Layer 5 of a small transformer language model trained on English Wikipedia (8 layers, counted from 0, width 64).
A neuron adds its activation times its output weights to the MLP's output. To switch it off is to set its activation to zero at one token and run the rest of the model.

Output weights of the MLP neurons that the questions are about. A number n stands for (n - 128) times 0.0045.
n11: 116, 156, 94, 132, 175, 130, 106, 117, 184, 134, 140, 113, 183, 133, 145, 144, 157, 149, 119, 128, 113, 125, 95, 106, 124, 94, 152, 75, 138, 117, 180, 183, 124, 74, 138, 113, 151, 136, 130, 100, 108, 84, 165, 111, 107, 146, 35, 176, 159, 138, 86, 219, 109, 186, 96, 115, 147, 85, 84, 149, 46, 136, 116, 117
n57: 140, 105, 67, 112, 108, 135, 152, 69, 119, 114, 132, 182, 176, 118, 193, 117, 156, 129, 130, 122, 136, 153, 151, 178, 99, 51, 66, 109, 159, 37, 157, 125, 152, 107, 175, 52, 120, 87, 143, 199, 73, 151, 64, 80, 93, 128, 180, 134, 176, 141, 170, 136, 120, 157, 38, 121, 140, 146, 187, 136, 119, 118, 180, 142
n69: 78, 66, 67, 105, 112, 140, 67, 148, 164, 103, 152, 96, 129, 113, 93, 159, 67, 127, 174, 158, 149, 69, 138, 153, 184, 144, 157, 175, 77, 158, 126, 81, 91, 64, 164, 134, 122, 141, 208, 117, 158, 176, 154, 81, 96, 204, 175, 137, 156, 145, 145, 125, 85, 124, 134, 188, 202, 104, 111, 163, 114, 78, 82, 79
n70: 152, 130, 141, 99, 125, 152, 112, 109, 116, 132, 148, 76, 169, 128, 136, 96, 172, 215, 112, 170, 181, 124, 63, 122, 114, 233, 123, 110, 169, 154, 108, 169, 132, 115, 97, 121, 100, 130, 137, 93, 139, 83, 132, 104, 121, 151, 112, 128, 163, 122, 135, 163, 159, 105, 115, 118, 119, 138, 160, 83, 124, 84, 61, 103
n100: 85, 155, 146, 89, 106, 93, 163, 136, 135, 86, 138, 180, 123, 68, 190, 113, 105, 114, 127, 116, 154, 60, 87, 126, 148, 90, 135, 154, 81, 125, 136, 99, 99, 157, 150, 164, 108, 81, 104, 89, 155, 68, 148, 145, 136, 215, 86, 85, 134, 191, 108, 185, 118, 175, 141, 188, 158, 152, 81, 107, 152, 140, 137, 151
n104: 150, 94, 199, 107, 80, 81, 125, 112, 81, 189, 79, 159, 89, 86, 152, 145, 100, 162, 54, 205, 152, 146, 79, 85, 195, 149, 86, 94, 103, 123, 171, 125, 113, 103, 115, 91, 140, 171, 69, 191, 226, 144, 119, 117, 137, 180, 147, 150, 161, 98, 159, 68, 125, 172, 82, 59, 194, 183, 128, 155, 165, 91, 115, 50
n130: 211, 145, 131, 128, 97, 189, 131, 104, 82, 150, 126, 113, 134, 164, 164, 94, 141, 61, 107, 134, 161, 73, 147, 134, 66, 119, 134, 138, 154, 162, 173, 130, 141, 155, 100, 140, 153, 116, 87, 151, 102, 67, 152, 149, 176, 136, 77, 84, 111, 104, 136, 145, 186, 176, 159, 138, 165, 166, 109, 133, 11, 93, 68, 115
n143: 147, 137, 97, 107, 102, 77, 100, 107, 84, 93, 168, 92, 111, 157, 153, 120, 140, 77, 126, 181, 133, 90, 99, 148, 85, 150, 110, 181, 206, 199, 122, 136, 98, 95, 93, 84, 125, 156, 124, 142, 129, 170, 141, 119, 119, 81, 128, 175, 87, 180, 192, 99, 135, 113, 103, 190, 139, 80, 198, 121, 130, 172, 109, 133
n166: 112, 158, 218, 104, 169, 145, 130, 125, 118, 132, 162, 174, 164, 70, 87, 135, 99, 156, 188, 125, 153, 122, 161, 66, 116, 161, 132, 113, 114, 78, 79, 187, 135, 138, 137, 74, 146, 122, 63, 108, 78, 151, 74, 106, 98, 86, 142, 195, 80, 185, 119, 100, 131, 114, 164, 133, 144, 137, 129, 211, 145, 122, 95, 145
n190: 132, 137, 137, 166, 87, 156, 127, 135, 67, 156, 86, 116, 194, 90, 118, 127, 136, 108, 73, 173, 188, 169, 85, 142, 142, 134, 178, 184, 118, 122, 113, 136, 159, 129, 133, 105, 149, 149, 133, 179, 135, 162, 70, 176, 37, 129, 100, 174, 119, 131, 136, 115, 83, 138, 73, 142, 148, 145, 65, 116, 118, 75, 130, 133
n212: 110, 156, 163, 91, 76, 154, 171, 149, 154, 103, 154, 157, 133, 137, 156, 43, 84, 77, 90, 167, 152, 184, 147, 132, 151, 109, 149, 205, 137, 146, 121, 166, 145, 149, 49, 123, 135, 150, 171, 142, 145, 144, 127, 141, 89, 150, 120, 84, 109, 99, 113, 124, 110, 42, 124, 109, 146, 148, 77, 147, 143, 148, 54, 125
n230: 180, 138, 152, 84, 145, 100, 137, 103, 169, 113, 172, 91, 142, 154, 74, 81, 140, 189, 147, 87, 113, 114, 173, 128, 151, 174, 164, 98, 63, 189, 109, 119, 63, 101, 111, 106, 201, 102, 121, 202, 113, 143, 134, 123, 170, 157, 130, 93, 77, 80, 93, 103, 151, 145, 170, 109, 139, 128, 118, 126, 106, 103, 90, 167
n232: 158, 124, 94, 155, 96, 98, 151, 134, 191, 110, 25, 115, 158, 128, 117, 145, 128, 117, 139, 147, 141, 212, 90, 145, 142, 189, 202, 151, 106, 160, 179, 139, 119, 142, 135, 136, 115, 145, 137, 147, 111, 146, 183, 74, 52, 167, 104, 60, 108, 75, 153, 125, 167, 132, 187, 142, 113, 138, 58, 27, 91, 93, 118, 102
n234: 107, 144, 189, 142, 171, 166, 180, 144, 115, 79, 56, 61, 88, 121, 123, 168, 178, 194, 137, 97, 92, 137, 117, 76, 120, 163, 102, 93, 110, 142, 87, 161, 173, 130, 90, 176, 114, 87, 95, 133, 89, 159, 130, 95, 137, 156, 162, 201, 131, 137, 118, 123, 120, 139, 140, 84, 109, 147, 177, 174, 56, 109, 119, 134
n241: 166, 142, 136, 165, 133, 138, 159, 118, 155, 151, 111, 157, 71, 117, 226, 153, 161, 128, 137, 116, 105, 102, 97, 158, 73, 127, 121, 102, 136, 102, 143, 149, 83, 173, 121, 143, 103, 140, 113, 96, 154, 114, 78, 111, 180, 165, 113, 164, 118, 167, 86, 152, 145, 84, 118, 129, 154, 102, 58, 96, 123, 83, 147, 135
n248: 137, 75, 166, 112, 142, 113, 120, 117, 140, 105, 154, 116, 169, 106, 180, 115, 93, 106, 139, 249, 165, 93, 101, 109, 187, 119, 134, 96, 117, 57, 173, 104, 134, 136, 139, 107, 102, 145, 107, 123, 149, 62, 148, 75, 136, 128, 155, 173, 166, 118, 149, 150, 119, 97, 150, 28, 111, 140, 164, 108, 150, 125, 146, 131

Each question names a token from some text and the token that comes next. It shows the activations a of the neurons there, in the order above. A number n stands for (n - 128) times 0.024.

Then comes g, the gradient of the next token's log-probability with respect to the MLP's output, scaled to length 1. A neuron's effect is roughly proportional to its activation times (output weights . g). A number n stands for (n - 128) times 0.0038.

"ax", then "ine"
a: 125, 121, 122, 123, 121, 125, 140, 125, 128, 128, 128, 121, 122, 128, 123, 121
g: 128, 152, 137, 208, 109, 130, 150, 116, 83, 197, 94, 153, 121, 77, 71, 170, 173, 119, 130, 45, 144, 125, 122, 150, 91, 118, 179, 112, 110, 136, 140, 170, 55, 179, 118, 99, 128, 149, 180, 150, 74, 125, 99, 124, 115, 134, 116, 146, 145, 104, 88, 142, 96, 141, 85, 130, 180, 136, 163, 126, 153, 135, 118, 98
Switching off which neuron hurts the next token most? n248

"ld", then " L"
a: 128, 126, 147, 125, 124, 139, 124, 251, 149, 128, 127, 127, 121, 135, 123, 128
g: 122, 114, 105, 78, 157, 155, 170, 150, 126, 72, 135, 137, 148, 98, 164, 106, 101, 144, 182, 139, 118, 178, 174, 113, 105, 144, 152, 176, 161, 178, 88, 96, 74, 106, 118, 137, 149, 177, 98, 124, 110, 164, 149, 116, 78, 78, 184, 124, 88, 150, 120, 63, 72, 94, 104, 80, 127, 157, 100, 129, 156, 150, 167, 165
Switching off which neuron hurts the next token most? n143

" a", then "v"
a: 121, 126, 127, 139, 128, 128, 134, 126, 121, 165, 125, 121, 128, 127, 127, 122
g: 83, 120, 118, 118, 158, 109, 113, 119, 109, 156, 112, 108, 181, 89, 139, 96, 153, 160, 131, 183, 84, 82, 80, 157, 110, 125, 180, 152, 83, 108, 173, 178, 116, 178, 104, 112, 156, 61, 137, 145, 116, 122, 195, 178, 92, 167, 87, 169, 148, 134, 147, 147, 202, 133, 96, 102, 81, 124, 106, 140, 89, 119, 113, 110
Which two neurons, each switched off alone, lower its probability most, in order? n190, n70

"A", then "P"
a: 124, 121, 129, 121, 121, 121, 123, 125, 131, 128, 128, 128, 175, 164, 121, 126
g: 102, 187, 109, 72, 155, 160, 145, 122, 159, 88, 102, 138, 149, 120, 150, 119, 148, 127, 116, 172, 100, 109, 193, 117, 136, 132, 132, 63, 143, 88, 159, 129, 158, 179, 83, 115, 139, 86, 101, 44, 122, 101, 165, 150, 121, 200, 56, 186, 103, 135, 74, 156, 142, 129, 150, 106, 107, 129, 124, 151, 120, 170, 119, 131
Switching off which neuron hurts the next token most? n234

"and", then "s"
a: 121, 159, 127, 127, 121, 122, 150, 128, 123, 128, 128, 129, 208, 121, 122, 122
g: 155, 176, 119, 129, 100, 53, 132, 88, 148, 122, 154, 116, 206, 89, 116, 145, 187, 79, 171, 180, 114, 152, 61, 109, 70, 113, 157, 99, 186, 105, 147, 122, 102, 108, 154, 194, 124, 154, 147, 111, 88, 114, 101, 135, 117, 125, 105, 132, 108, 150, 138, 145, 97, 154, 123, 174, 114, 107, 124, 110, 135, 84, 125, 195
Which two neurons, each switched off alone, lower its probability most, in order? n232, n57

"gan", then " o"
a: 128, 122, 123, 122, 127, 128, 125, 142, 123, 125, 124, 125, 121, 123, 128, 125
g: 111, 120, 197, 159, 147, 64, 113, 93, 119, 36, 171, 122, 120, 103, 116, 143, 115, 80, 141, 113, 92, 119, 146, 132, 140, 123, 96, 158, 142, 127, 127, 79, 195, 164, 187, 109, 161, 150, 137, 108, 140, 147, 112, 118, 154, 122, 163, 114, 74, 121, 116, 122, 84, 85, 146, 138, 167, 137, 64, 177, 170, 113, 194, 137
Switching off which neuron hurts the next token most? n70

" le", then "vel"
a: 126, 126, 126, 129, 128, 128, 128, 143, 128, 121, 122, 126, 128, 122, 141, 127
g: 158, 154, 97, 177, 183, 112, 160, 138, 96, 127, 85, 97, 112, 94, 107, 118, 203, 115, 149, 66, 149, 94, 158, 168, 152, 128, 139, 132, 96, 155, 142, 116, 153, 168, 123, 130, 145, 109, 64, 133, 102, 164, 134, 168, 20, 167, 77, 145, 142, 118, 101, 118, 152, 168, 98, 74, 147, 141, 86, 144, 154, 123, 118, 128
Which neuron, switched off, raises the next token's probability most? n143

",", then " Part"
a: 122, 122, 149, 124, 146, 128, 127, 128, 148, 144, 121, 125, 167, 122, 128, 125
g: 130, 99, 163, 102, 127, 88, 118, 148, 185, 47, 115, 155, 127, 77, 63, 220, 128, 134, 128, 153, 146, 111, 144, 126, 144, 99, 138, 82, 68, 130, 121, 116, 201, 134, 134, 142, 117, 82, 144, 119, 158, 133, 103, 131, 96, 113, 98, 157, 106, 129, 111, 132, 113, 82, 169, 174, 197, 124, 185, 110, 142, 167, 133, 127
Which two neurons, each switched off alone, lower its probability most, in order? n69, n166

" b", then "ann"
a: 183, 127, 128, 134, 126, 128, 128, 136, 126, 139, 127, 121, 144, 132, 128, 126
g: 95, 140, 191, 145, 158, 112, 99, 120, 140, 94, 158, 108, 131, 103, 143, 92, 154, 101, 159, 177, 162, 44, 95, 102, 140, 103, 90, 84, 94, 87, 152, 150, 123, 186, 185, 124, 149, 141, 84, 151, 195, 137, 138, 102, 101, 66, 113, 181, 157, 103, 141, 117, 82, 151, 92, 162, 173, 143, 136, 130, 119, 104, 169, 115
Which neuron, switched off, raises the next token's probability most? n232

"ot", then " "
a: 134, 128, 121, 121, 142, 123, 153, 167, 126, 121, 140, 204, 126, 194, 128, 133
g: 125, 133, 98, 150, 134, 111, 151, 109, 147, 71, 136, 125, 119, 201, 105, 134, 150, 170, 172, 154, 130, 151, 135, 103, 117, 101, 107, 164, 161, 147, 154, 120, 161, 114, 102, 91, 118, 170, 69, 84, 115, 168, 147, 135, 131, 173, 141, 88, 62, 165, 155, 93, 35, 119, 129, 109, 80, 162, 75, 80, 161, 172, 160, 142
Switching off which neuron hurts the next token most? n143

"2", then "0"
a: 128, 122, 233, 128, 199, 121, 127, 128, 122, 128, 128, 126, 123, 148, 121, 128
g: 117, 139, 103, 110, 161, 133, 95, 75, 128, 125, 130, 118, 113, 143, 42, 180, 105, 160, 148, 144, 109, 127, 90, 144, 89, 123, 143, 122, 82, 93, 94, 131, 141, 133, 157, 187, 141, 104, 163, 86, 109, 98, 105, 175, 139, 121, 100, 116, 119, 172, 115, 68, 120, 192, 141, 190, 176, 90, 177, 188, 189, 99, 146, 120
Switching off which neuron hurts the next token most? n69

"e", then "velop"
a: 122, 157, 126, 122, 128, 128, 128, 128, 128, 122, 183, 128, 170, 125, 121, 128
g: 173, 97, 101, 118, 119, 103, 154, 123, 101, 167, 117, 89, 171, 138, 169, 102, 57, 123, 102, 195, 152, 114, 196, 168, 98, 134, 158, 120, 171, 117, 83, 123, 109, 122, 68, 182, 139, 75, 49, 150, 95, 155, 127, 141, 176, 182, 145, 131, 146, 98, 172, 96, 151, 134, 142, 95, 125, 134, 85, 123, 105, 133, 138, 120
Switching off which neuron hurts the next token most? n212

"E", then "ver"
a: 126, 125, 122, 163, 127, 128, 128, 122, 128, 128, 127, 122, 126, 123, 121, 236
g: 97, 116, 152, 119, 114, 147, 106, 179, 70, 132, 51, 206, 138, 135, 196, 105, 131, 122, 117, 123, 127, 138, 113, 111, 163, 110, 151, 119, 51, 118, 123, 160, 117, 186, 60, 113, 130, 116, 132, 142, 145, 116, 190, 151, 45, 155, 150, 152, 163, 116, 99, 124, 149, 117, 135, 128, 108, 129, 144, 96, 102, 146, 195, 101
Switching off which neuron hurts the next token most? n248

"ly", then " W"
a: 127, 127, 127, 128, 126, 150, 128, 127, 182, 128, 128, 121, 126, 122, 124, 127
g: 157, 160, 152, 131, 156, 150, 164, 156, 179, 76, 123, 162, 90, 162, 114, 106, 88, 124, 144, 145, 81, 151, 138, 139, 62, 110, 139, 130, 84, 102, 43, 122, 144, 135, 119, 117, 67, 155, 143, 169, 123, 140, 95, 175, 92, 123, 161, 137, 55, 155, 119, 90, 100, 164, 110, 184, 168, 103, 134, 96, 169, 173, 100, 136
Which neuron, switched off, raises the next token's probability most? n104

" and", then " t"
a: 122, 125, 127, 128, 122, 128, 121, 128, 133, 202, 196, 125, 147, 122, 128, 128
g: 113, 174, 155, 95, 139, 133, 145, 155, 95, 108, 136, 125, 100, 61, 152, 87, 158, 87, 152, 138, 113, 105, 141, 105, 141, 133, 196, 143, 149, 148, 60, 155, 51, 97, 106, 123, 74, 151, 161, 96, 157, 133, 105, 101, 135, 205, 117, 76, 128, 127, 136, 94, 133, 86, 135, 131, 177, 124, 129, 129, 183, 141, 155, 202
Switching off which neuron hurts the next token most? n212

"re", then "ated"
a: 123, 186, 121, 125, 125, 123, 127, 128, 122, 128, 130, 124, 172, 125, 124, 128
g: 172, 151, 107, 152, 161, 93, 95, 129, 61, 166, 135, 152, 153, 143, 130, 129, 134, 91, 60, 140, 117, 76, 110, 173, 51, 115, 137, 157, 167, 134, 54, 147, 120, 174, 160, 133, 112, 106, 114, 167, 41, 124, 109, 109, 128, 108, 124, 157, 172, 151, 133, 165, 109, 122, 119, 124, 143, 96, 112, 179, 138, 112, 199, 142
Switching off which neuron hurts the next token most? n57

"y", then " Sh"
a: 126, 127, 128, 123, 127, 126, 126, 128, 122, 121, 126, 123, 128, 123, 152, 188
g: 181, 140, 103, 151, 131, 132, 146, 160, 148, 87, 123, 116, 83, 153, 137, 128, 95, 133, 141, 118, 135, 140, 161, 156, 158, 132, 105, 165, 142, 129, 95, 125, 131, 118, 39, 137, 62, 179, 122, 228, 187, 172, 96, 115, 103, 99, 127, 59, 108, 98, 128, 59, 108, 65, 127, 141, 161, 146, 153, 117, 138, 146, 132, 146
Which neuron, switched off, raises the next token's probability most? n248

"ction", then "."
a: 128, 123, 121, 123, 121, 123, 126, 124, 123, 127, 128, 132, 128, 121, 122, 183
g: 125, 66, 154, 163, 161, 79, 124, 152, 134, 134, 149, 153, 85, 210, 117, 113, 84, 159, 85, 94, 150, 54, 149, 131, 196, 126, 100, 144, 100, 134, 184, 91, 147, 164, 96, 87, 128, 110, 149, 105, 145, 154, 129, 112, 106, 132, 143, 116, 137, 134, 117, 138, 129, 69, 189, 146, 105, 126, 128, 105, 145, 193, 147, 62
Switching off which neuron hurts the next token most? n248

"ced", then " on"
a: 128, 128, 128, 128, 124, 124, 128, 121, 184, 121, 126, 125, 126, 146, 126, 127
g: 60, 171, 111, 182, 97, 191, 108, 130, 129, 81, 167, 91, 87, 49, 111, 142, 113, 151, 128, 141, 167, 126, 93, 91, 152, 122, 157, 101, 115, 141, 133, 125, 150, 116, 120, 84, 106, 213, 135, 117, 155, 100, 165, 125, 189, 136, 127, 106, 183, 105, 157, 138, 161, 129, 103, 143, 137, 106, 140, 74, 137, 137, 66, 165
Which neuron, switched off, raises the next token's probability most? n166

" un", then "us"
a: 128, 128, 127, 133, 127, 128, 127, 123, 124, 178, 124, 128, 124, 126, 127, 159
g: 176, 61, 67, 127, 114, 139, 125, 146, 154, 76, 144, 86, 117, 87, 143, 163, 84, 163, 125, 82, 111, 136, 152, 143, 64, 130, 149, 123, 154, 130, 158, 101, 124, 120, 175, 138, 145, 123, 225, 138, 80, 118, 69, 115, 82, 158, 139, 170, 156, 114, 82, 165, 168, 105, 138, 122, 143, 97, 173, 143, 103, 121, 164, 155
Which neuron, switched off, raises the next token's probability most? n190

" v", then "ar"
a: 123, 128, 122, 122, 125, 128, 128, 227, 128, 139, 123, 121, 131, 127, 127, 128
g: 123, 90, 132, 155, 137, 147, 102, 107, 125, 175, 121, 131, 155, 142, 181, 114, 159, 110, 124, 144, 191, 111, 118, 115, 152, 153, 131, 131, 126, 60, 148, 118, 134, 143, 125, 83, 97, 74, 108, 83, 118, 159, 83, 176, 240, 140, 102, 151, 117, 131, 112, 180, 90, 172, 120, 72, 181, 93, 90, 97, 109, 88, 143, 153
Which neuron, switched off, raises the next token's probability most? n143

" r", then "at"
a: 218, 128, 128, 125, 127, 128, 128, 141, 121, 123, 127, 121, 121, 127, 124, 121
g: 81, 113, 88, 129, 127, 146, 99, 60, 137, 123, 134, 123, 101, 152, 124, 150, 147, 110, 202, 131, 139, 171, 32, 135, 204, 157, 95, 148, 142, 109, 115, 93, 110, 96, 104, 134, 131, 178, 110, 126, 123, 125, 139, 125, 163, 143, 197, 140, 84, 133, 95, 176, 103, 134, 94, 119, 120, 140, 131, 140, 79, 98, 189, 193
Switching off which neuron hurts the next token most? n11

"at", then "her"
a: 159, 155, 128, 121, 133, 128, 124, 127, 127, 124, 121, 125, 125, 126, 151, 123
g: 151, 115, 146, 155, 163, 120, 91, 158, 170, 155, 99, 161, 147, 145, 152, 138, 104, 169, 130, 145, 141, 106, 66, 135, 88, 166, 135, 163, 63, 108, 72, 145, 117, 92, 154, 136, 136, 198, 82, 91, 137, 152, 123, 153, 117, 83, 119, 105, 85, 112, 163, 142, 192, 59, 147, 161, 120, 83, 168, 98, 165, 91, 132, 74
Which neuron, switched off, raises the next token's probability most? n57

" and", then " was"
a: 128, 128, 124, 128, 124, 126, 126, 127, 122, 127, 133, 126, 121, 121, 128, 128
g: 107, 100, 92, 82, 174, 153, 136, 50, 67, 192, 148, 116, 127, 91, 154, 72, 99, 142, 147, 127, 133, 77, 162, 150, 99, 118, 177, 101, 97, 152, 146, 135, 88, 105, 138, 150, 136, 160, 151, 184, 149, 164, 158, 85, 121, 71, 93, 111, 91, 92, 117, 184, 124, 143, 154, 98, 130, 179, 127, 146, 159, 163, 149, 146
Switching off which neuron hurts the next token most? n234

"ent", then " work"
a: 121, 127, 128, 127, 121, 128, 127, 127, 150, 128, 127, 128, 123, 224, 121, 121
g: 107, 127, 197, 145, 145, 77, 87, 141, 140, 85, 151, 156, 143, 92, 172, 166, 139, 111, 130, 69, 109, 85, 111, 119, 112, 160, 151, 157, 164, 124, 155, 209, 110, 122, 87, 53, 135, 165, 123, 109, 147, 146, 93, 134, 98, 124, 175, 71, 115, 115, 158, 108, 152, 85, 103, 112, 94, 131, 125, 184, 179, 101, 180, 122
Switching off which neuron hurts the next token most? n166

"ers", then "h"
a: 128, 124, 126, 128, 125, 123, 121, 127, 123, 125, 128, 122, 126, 125, 126, 134
g: 128, 78, 144, 122, 137, 103, 133, 158, 128, 164, 84, 86, 123, 126, 134, 168, 118, 147, 139, 161, 163, 151, 194, 66, 184, 96, 100, 133, 183, 126, 137, 174, 131, 118, 142, 108, 77, 130, 115, 168, 130, 118, 170, 75, 89, 122, 85, 115, 132, 105, 145, 98, 162, 79, 165, 46, 112, 136, 98, 107, 106, 139, 197, 181
Which neuron, switched off, raises the next token's probability most? n104

" second", then " d"
a: 126, 126, 144, 125, 121, 126, 128, 210, 127, 124, 128, 121, 167, 148, 128, 125
g: 113, 139, 174, 122, 105, 180, 81, 96, 72, 105, 98, 130, 134, 7, 156, 131, 59, 149, 134, 133, 145, 130, 149, 134, 78, 147, 158, 160, 147, 159, 150, 148, 143, 110, 115, 132, 113, 111, 141, 170, 140, 142, 65, 126, 101, 140, 151, 143, 137, 156, 184, 138, 148, 95, 134, 162, 49, 136, 97, 140, 103, 156, 177, 113
Switching off which neuron hurts the next token most? n143

"am", then "ed"
a: 126, 128, 126, 129, 128, 127, 128, 123, 122, 127, 128, 204, 128, 128, 128, 206
g: 167, 189, 60, 68, 49, 145, 132, 99, 98, 133, 120, 140, 140, 113, 101, 101, 160, 144, 132, 147, 104, 107, 102, 178, 158, 108, 100, 119, 69, 149, 148, 113, 80, 177, 153, 182, 138, 115, 160, 173, 87, 124, 86, 160, 123, 139, 118, 150, 86, 133, 117, 77, 136, 103, 163, 142, 130, 177, 183, 145, 123, 103, 132, 185
Switching off which neuron hurts the next token most? n230

"ri", then "o"
a: 165, 125, 124, 122, 122, 141, 127, 149, 125, 126, 125, 190, 126, 122, 121, 133
g: 164, 151, 115, 98, 105, 156, 157, 126, 100, 115, 160, 164, 150, 133, 136, 141, 93, 86, 184, 72, 154, 125, 114, 96, 135, 138, 149, 109, 109, 73, 120, 123, 91, 158, 20, 185, 129, 186, 160, 136, 141, 123, 109, 77, 147, 126, 120, 147, 122, 107, 137, 148, 112, 71, 95, 112, 136, 153, 214, 138, 149, 160, 77, 156
Which neuron, switched off, raises the next token's probability most? n11

"ver", then " s"
a: 127, 139, 122, 122, 128, 128, 128, 126, 124, 128, 128, 125, 124, 166, 127, 143
g: 152, 97, 136, 128, 109, 130, 109, 167, 99, 122, 142, 127, 91, 205, 173, 95, 135, 69, 165, 174, 180, 106, 159, 131, 193, 133, 142, 160, 120, 154, 139, 163, 103, 62, 134, 151, 147, 169, 106, 212, 109, 145, 94, 98, 136, 85, 147, 84, 78, 87, 163, 101, 111, 94, 142, 93, 132, 100, 85, 148, 107, 132, 106, 127
Switching off which neuron hurts the next token most? n248

"A", then " k"
a: 122, 127, 121, 146, 126, 128, 125, 125, 128, 122, 125, 128, 121, 123, 126, 185
g: 136, 136, 128, 96, 84, 119, 136, 136, 161, 21, 114, 139, 92, 100, 124, 136, 95, 94, 180, 117, 142, 118, 155, 109, 129, 130, 107, 175, 141, 173, 91, 149, 111, 140, 111, 99, 82, 194, 153, 143, 148, 169, 123, 182, 193, 159, 165, 156, 99, 141, 98, 93, 86, 44, 98, 122, 148, 145, 134, 151, 172, 106, 126, 139
Switching off which neuron hurts the next token most? n11

"or", then "p"
a: 122, 122, 124, 128, 146, 143, 125, 128, 139, 124, 122, 128, 121, 126, 123, 127
g: 113, 152, 121, 72, 97, 131, 125, 128, 134, 157, 70, 78, 157, 144, 154, 135, 156, 134, 142, 191, 125, 126, 155, 106, 173, 119, 90, 98, 97, 120, 128, 142, 137, 112, 188, 78, 149, 136, 85, 154, 181, 151, 141, 125, 72, 144, 88, 176, 73, 118, 186, 95, 143, 158, 164, 130, 118, 41, 95, 148, 127, 124, 188, 97
Switching off which neuron hurts the next token most? n104

"ain", then " wh"
a: 128, 128, 128, 131, 122, 127, 128, 128, 123, 126, 127, 121, 127, 183, 127, 121
g: 168, 113, 144, 179, 68, 73, 129, 153, 149, 108, 137, 124, 128, 190, 79, 191, 74, 112, 161, 176, 90, 97, 153, 106, 100, 125, 104, 161, 41, 124, 157, 136, 141, 80, 155, 77, 134, 129, 115, 99, 157, 144, 100, 121, 93, 121, 134, 129, 155, 188, 112, 93, 142, 128, 128, 139, 115, 91, 121, 140, 187, 133, 162, 178
Which neuron, switched off, raises the next token's probability most? n234

",", then " the"
a: 126, 122, 150, 122, 153, 128, 126, 128, 130, 182, 128, 125, 160, 121, 128, 123
g: 148, 113, 108, 175, 117, 109, 121, 166, 173, 139, 108, 136, 168, 136, 145, 189, 138, 148, 101, 136, 131, 161, 207, 159, 120, 161, 61, 132, 157, 96, 79, 137, 126, 153, 134, 123, 86, 79, 84, 116, 123, 137, 58, 115, 159, 71, 164, 162, 126, 131, 160, 153, 78, 156, 105, 140, 128, 123, 94, 128, 90, 158, 37, 120
Switching off which neuron hurts the next token most? n190

"ad", then " us"
a: 125, 121, 128, 127, 124, 143, 207, 128, 122, 121, 128, 128, 127, 128, 201, 124
g: 127, 135, 146, 186, 98, 133, 127, 102, 149, 105, 106, 135, 91, 33, 157, 116, 85, 59, 202, 115, 166, 153, 85, 149, 180, 153, 91, 148, 167, 126, 111, 107, 80, 128, 138, 102, 97, 149, 117, 102, 70, 166, 142, 118, 111, 231, 170, 136, 136, 133, 166, 118, 141, 108, 117, 123, 145, 129, 133, 125, 108, 149, 120, 140
Switching off which neuron hurts the next token most? n241

"ou", then "is"
a: 122, 128, 126, 128, 128, 126, 128, 143, 122, 128, 128, 121, 125, 121, 123, 143
g: 99, 125, 138, 52, 130, 91, 135, 128, 137, 85, 157, 113, 87, 96, 170, 126, 111, 50, 141, 52, 145, 133, 102, 129, 66, 117, 145, 123, 177, 123, 104, 163, 113, 147, 163, 124, 158, 79, 131, 121, 103, 114, 124, 140, 123, 104, 157, 153, 169, 150, 171, 205, 152, 158, 163, 124, 118, 130, 173, 194, 139, 80, 163, 100
Switching off which neuron hurts the next token most? n143

" pop", then " and"
a: 121, 128, 127, 127, 127, 128, 128, 156, 126, 126, 128, 122, 135, 126, 123, 127
g: 161, 128, 98, 136, 146, 140, 140, 97, 162, 150, 224, 125, 139, 215, 84, 118, 93, 95, 149, 147, 120, 129, 130, 116, 144, 161, 109, 148, 148, 165, 97, 141, 74, 95, 128, 126, 125, 172, 121, 99, 106, 171, 198, 129, 79, 84, 142, 109, 124, 120, 151, 63, 116, 170, 134, 89, 67, 85, 149, 76, 145, 147, 125, 122
Which neuron, switched off, raises the next token's probability most? n230

".", then " In"
a: 126, 125, 122, 122, 121, 127, 191, 124, 128, 156, 125, 121, 126, 126, 126, 126
g: 128, 147, 168, 130, 188, 139, 166, 136, 82, 94, 111, 124, 127, 98, 182, 171, 120, 129, 104, 74, 173, 72, 131, 134, 194, 99, 188, 166, 129, 97, 107, 140, 174, 148, 104, 143, 162, 13, 91, 146, 129, 116, 132, 101, 130, 151, 113, 131, 79, 111, 124, 148, 132, 128, 122, 121, 167, 132, 119, 110, 61, 104, 147, 152
Switching off which neuron hurts the next token most? n130

"ation", then "===\n"
a: 128, 215, 123, 128, 218, 126, 127, 128, 126, 128, 127, 128, 170, 122, 122, 127
g: 133, 96, 138, 137, 100, 80, 163, 182, 120, 154, 165, 159, 101, 168, 175, 109, 164, 101, 175, 83, 148, 140, 136, 145, 193, 101, 125, 116, 124, 142, 83, 75, 167, 135, 116, 161, 82, 103, 115, 112, 88, 90, 115, 165, 96, 212, 126, 89, 180, 121, 146, 78, 54, 104, 160, 129, 140, 95, 121, 154, 105, 136, 140, 124
Switching off which neuron hurts the next token most? n100

" c", then "y"
a: 121, 128, 128, 121, 124, 128, 128, 125, 128, 199, 127, 125, 126, 127, 121, 122
g: 102, 117, 131, 139, 92, 160, 143, 85, 148, 158, 171, 137, 166, 47, 85, 133, 64, 133, 124, 127, 136, 181, 108, 123, 165, 147, 117, 137, 175, 145, 110, 132, 166, 130, 62, 68, 105, 134, 128, 59, 182, 113, 188, 124, 139, 105, 149, 81, 158, 116, 90, 79, 132, 162, 138, 137, 90, 148, 132, 107, 120, 168, 166, 175
Switching off which neuron hurts the next token most? n241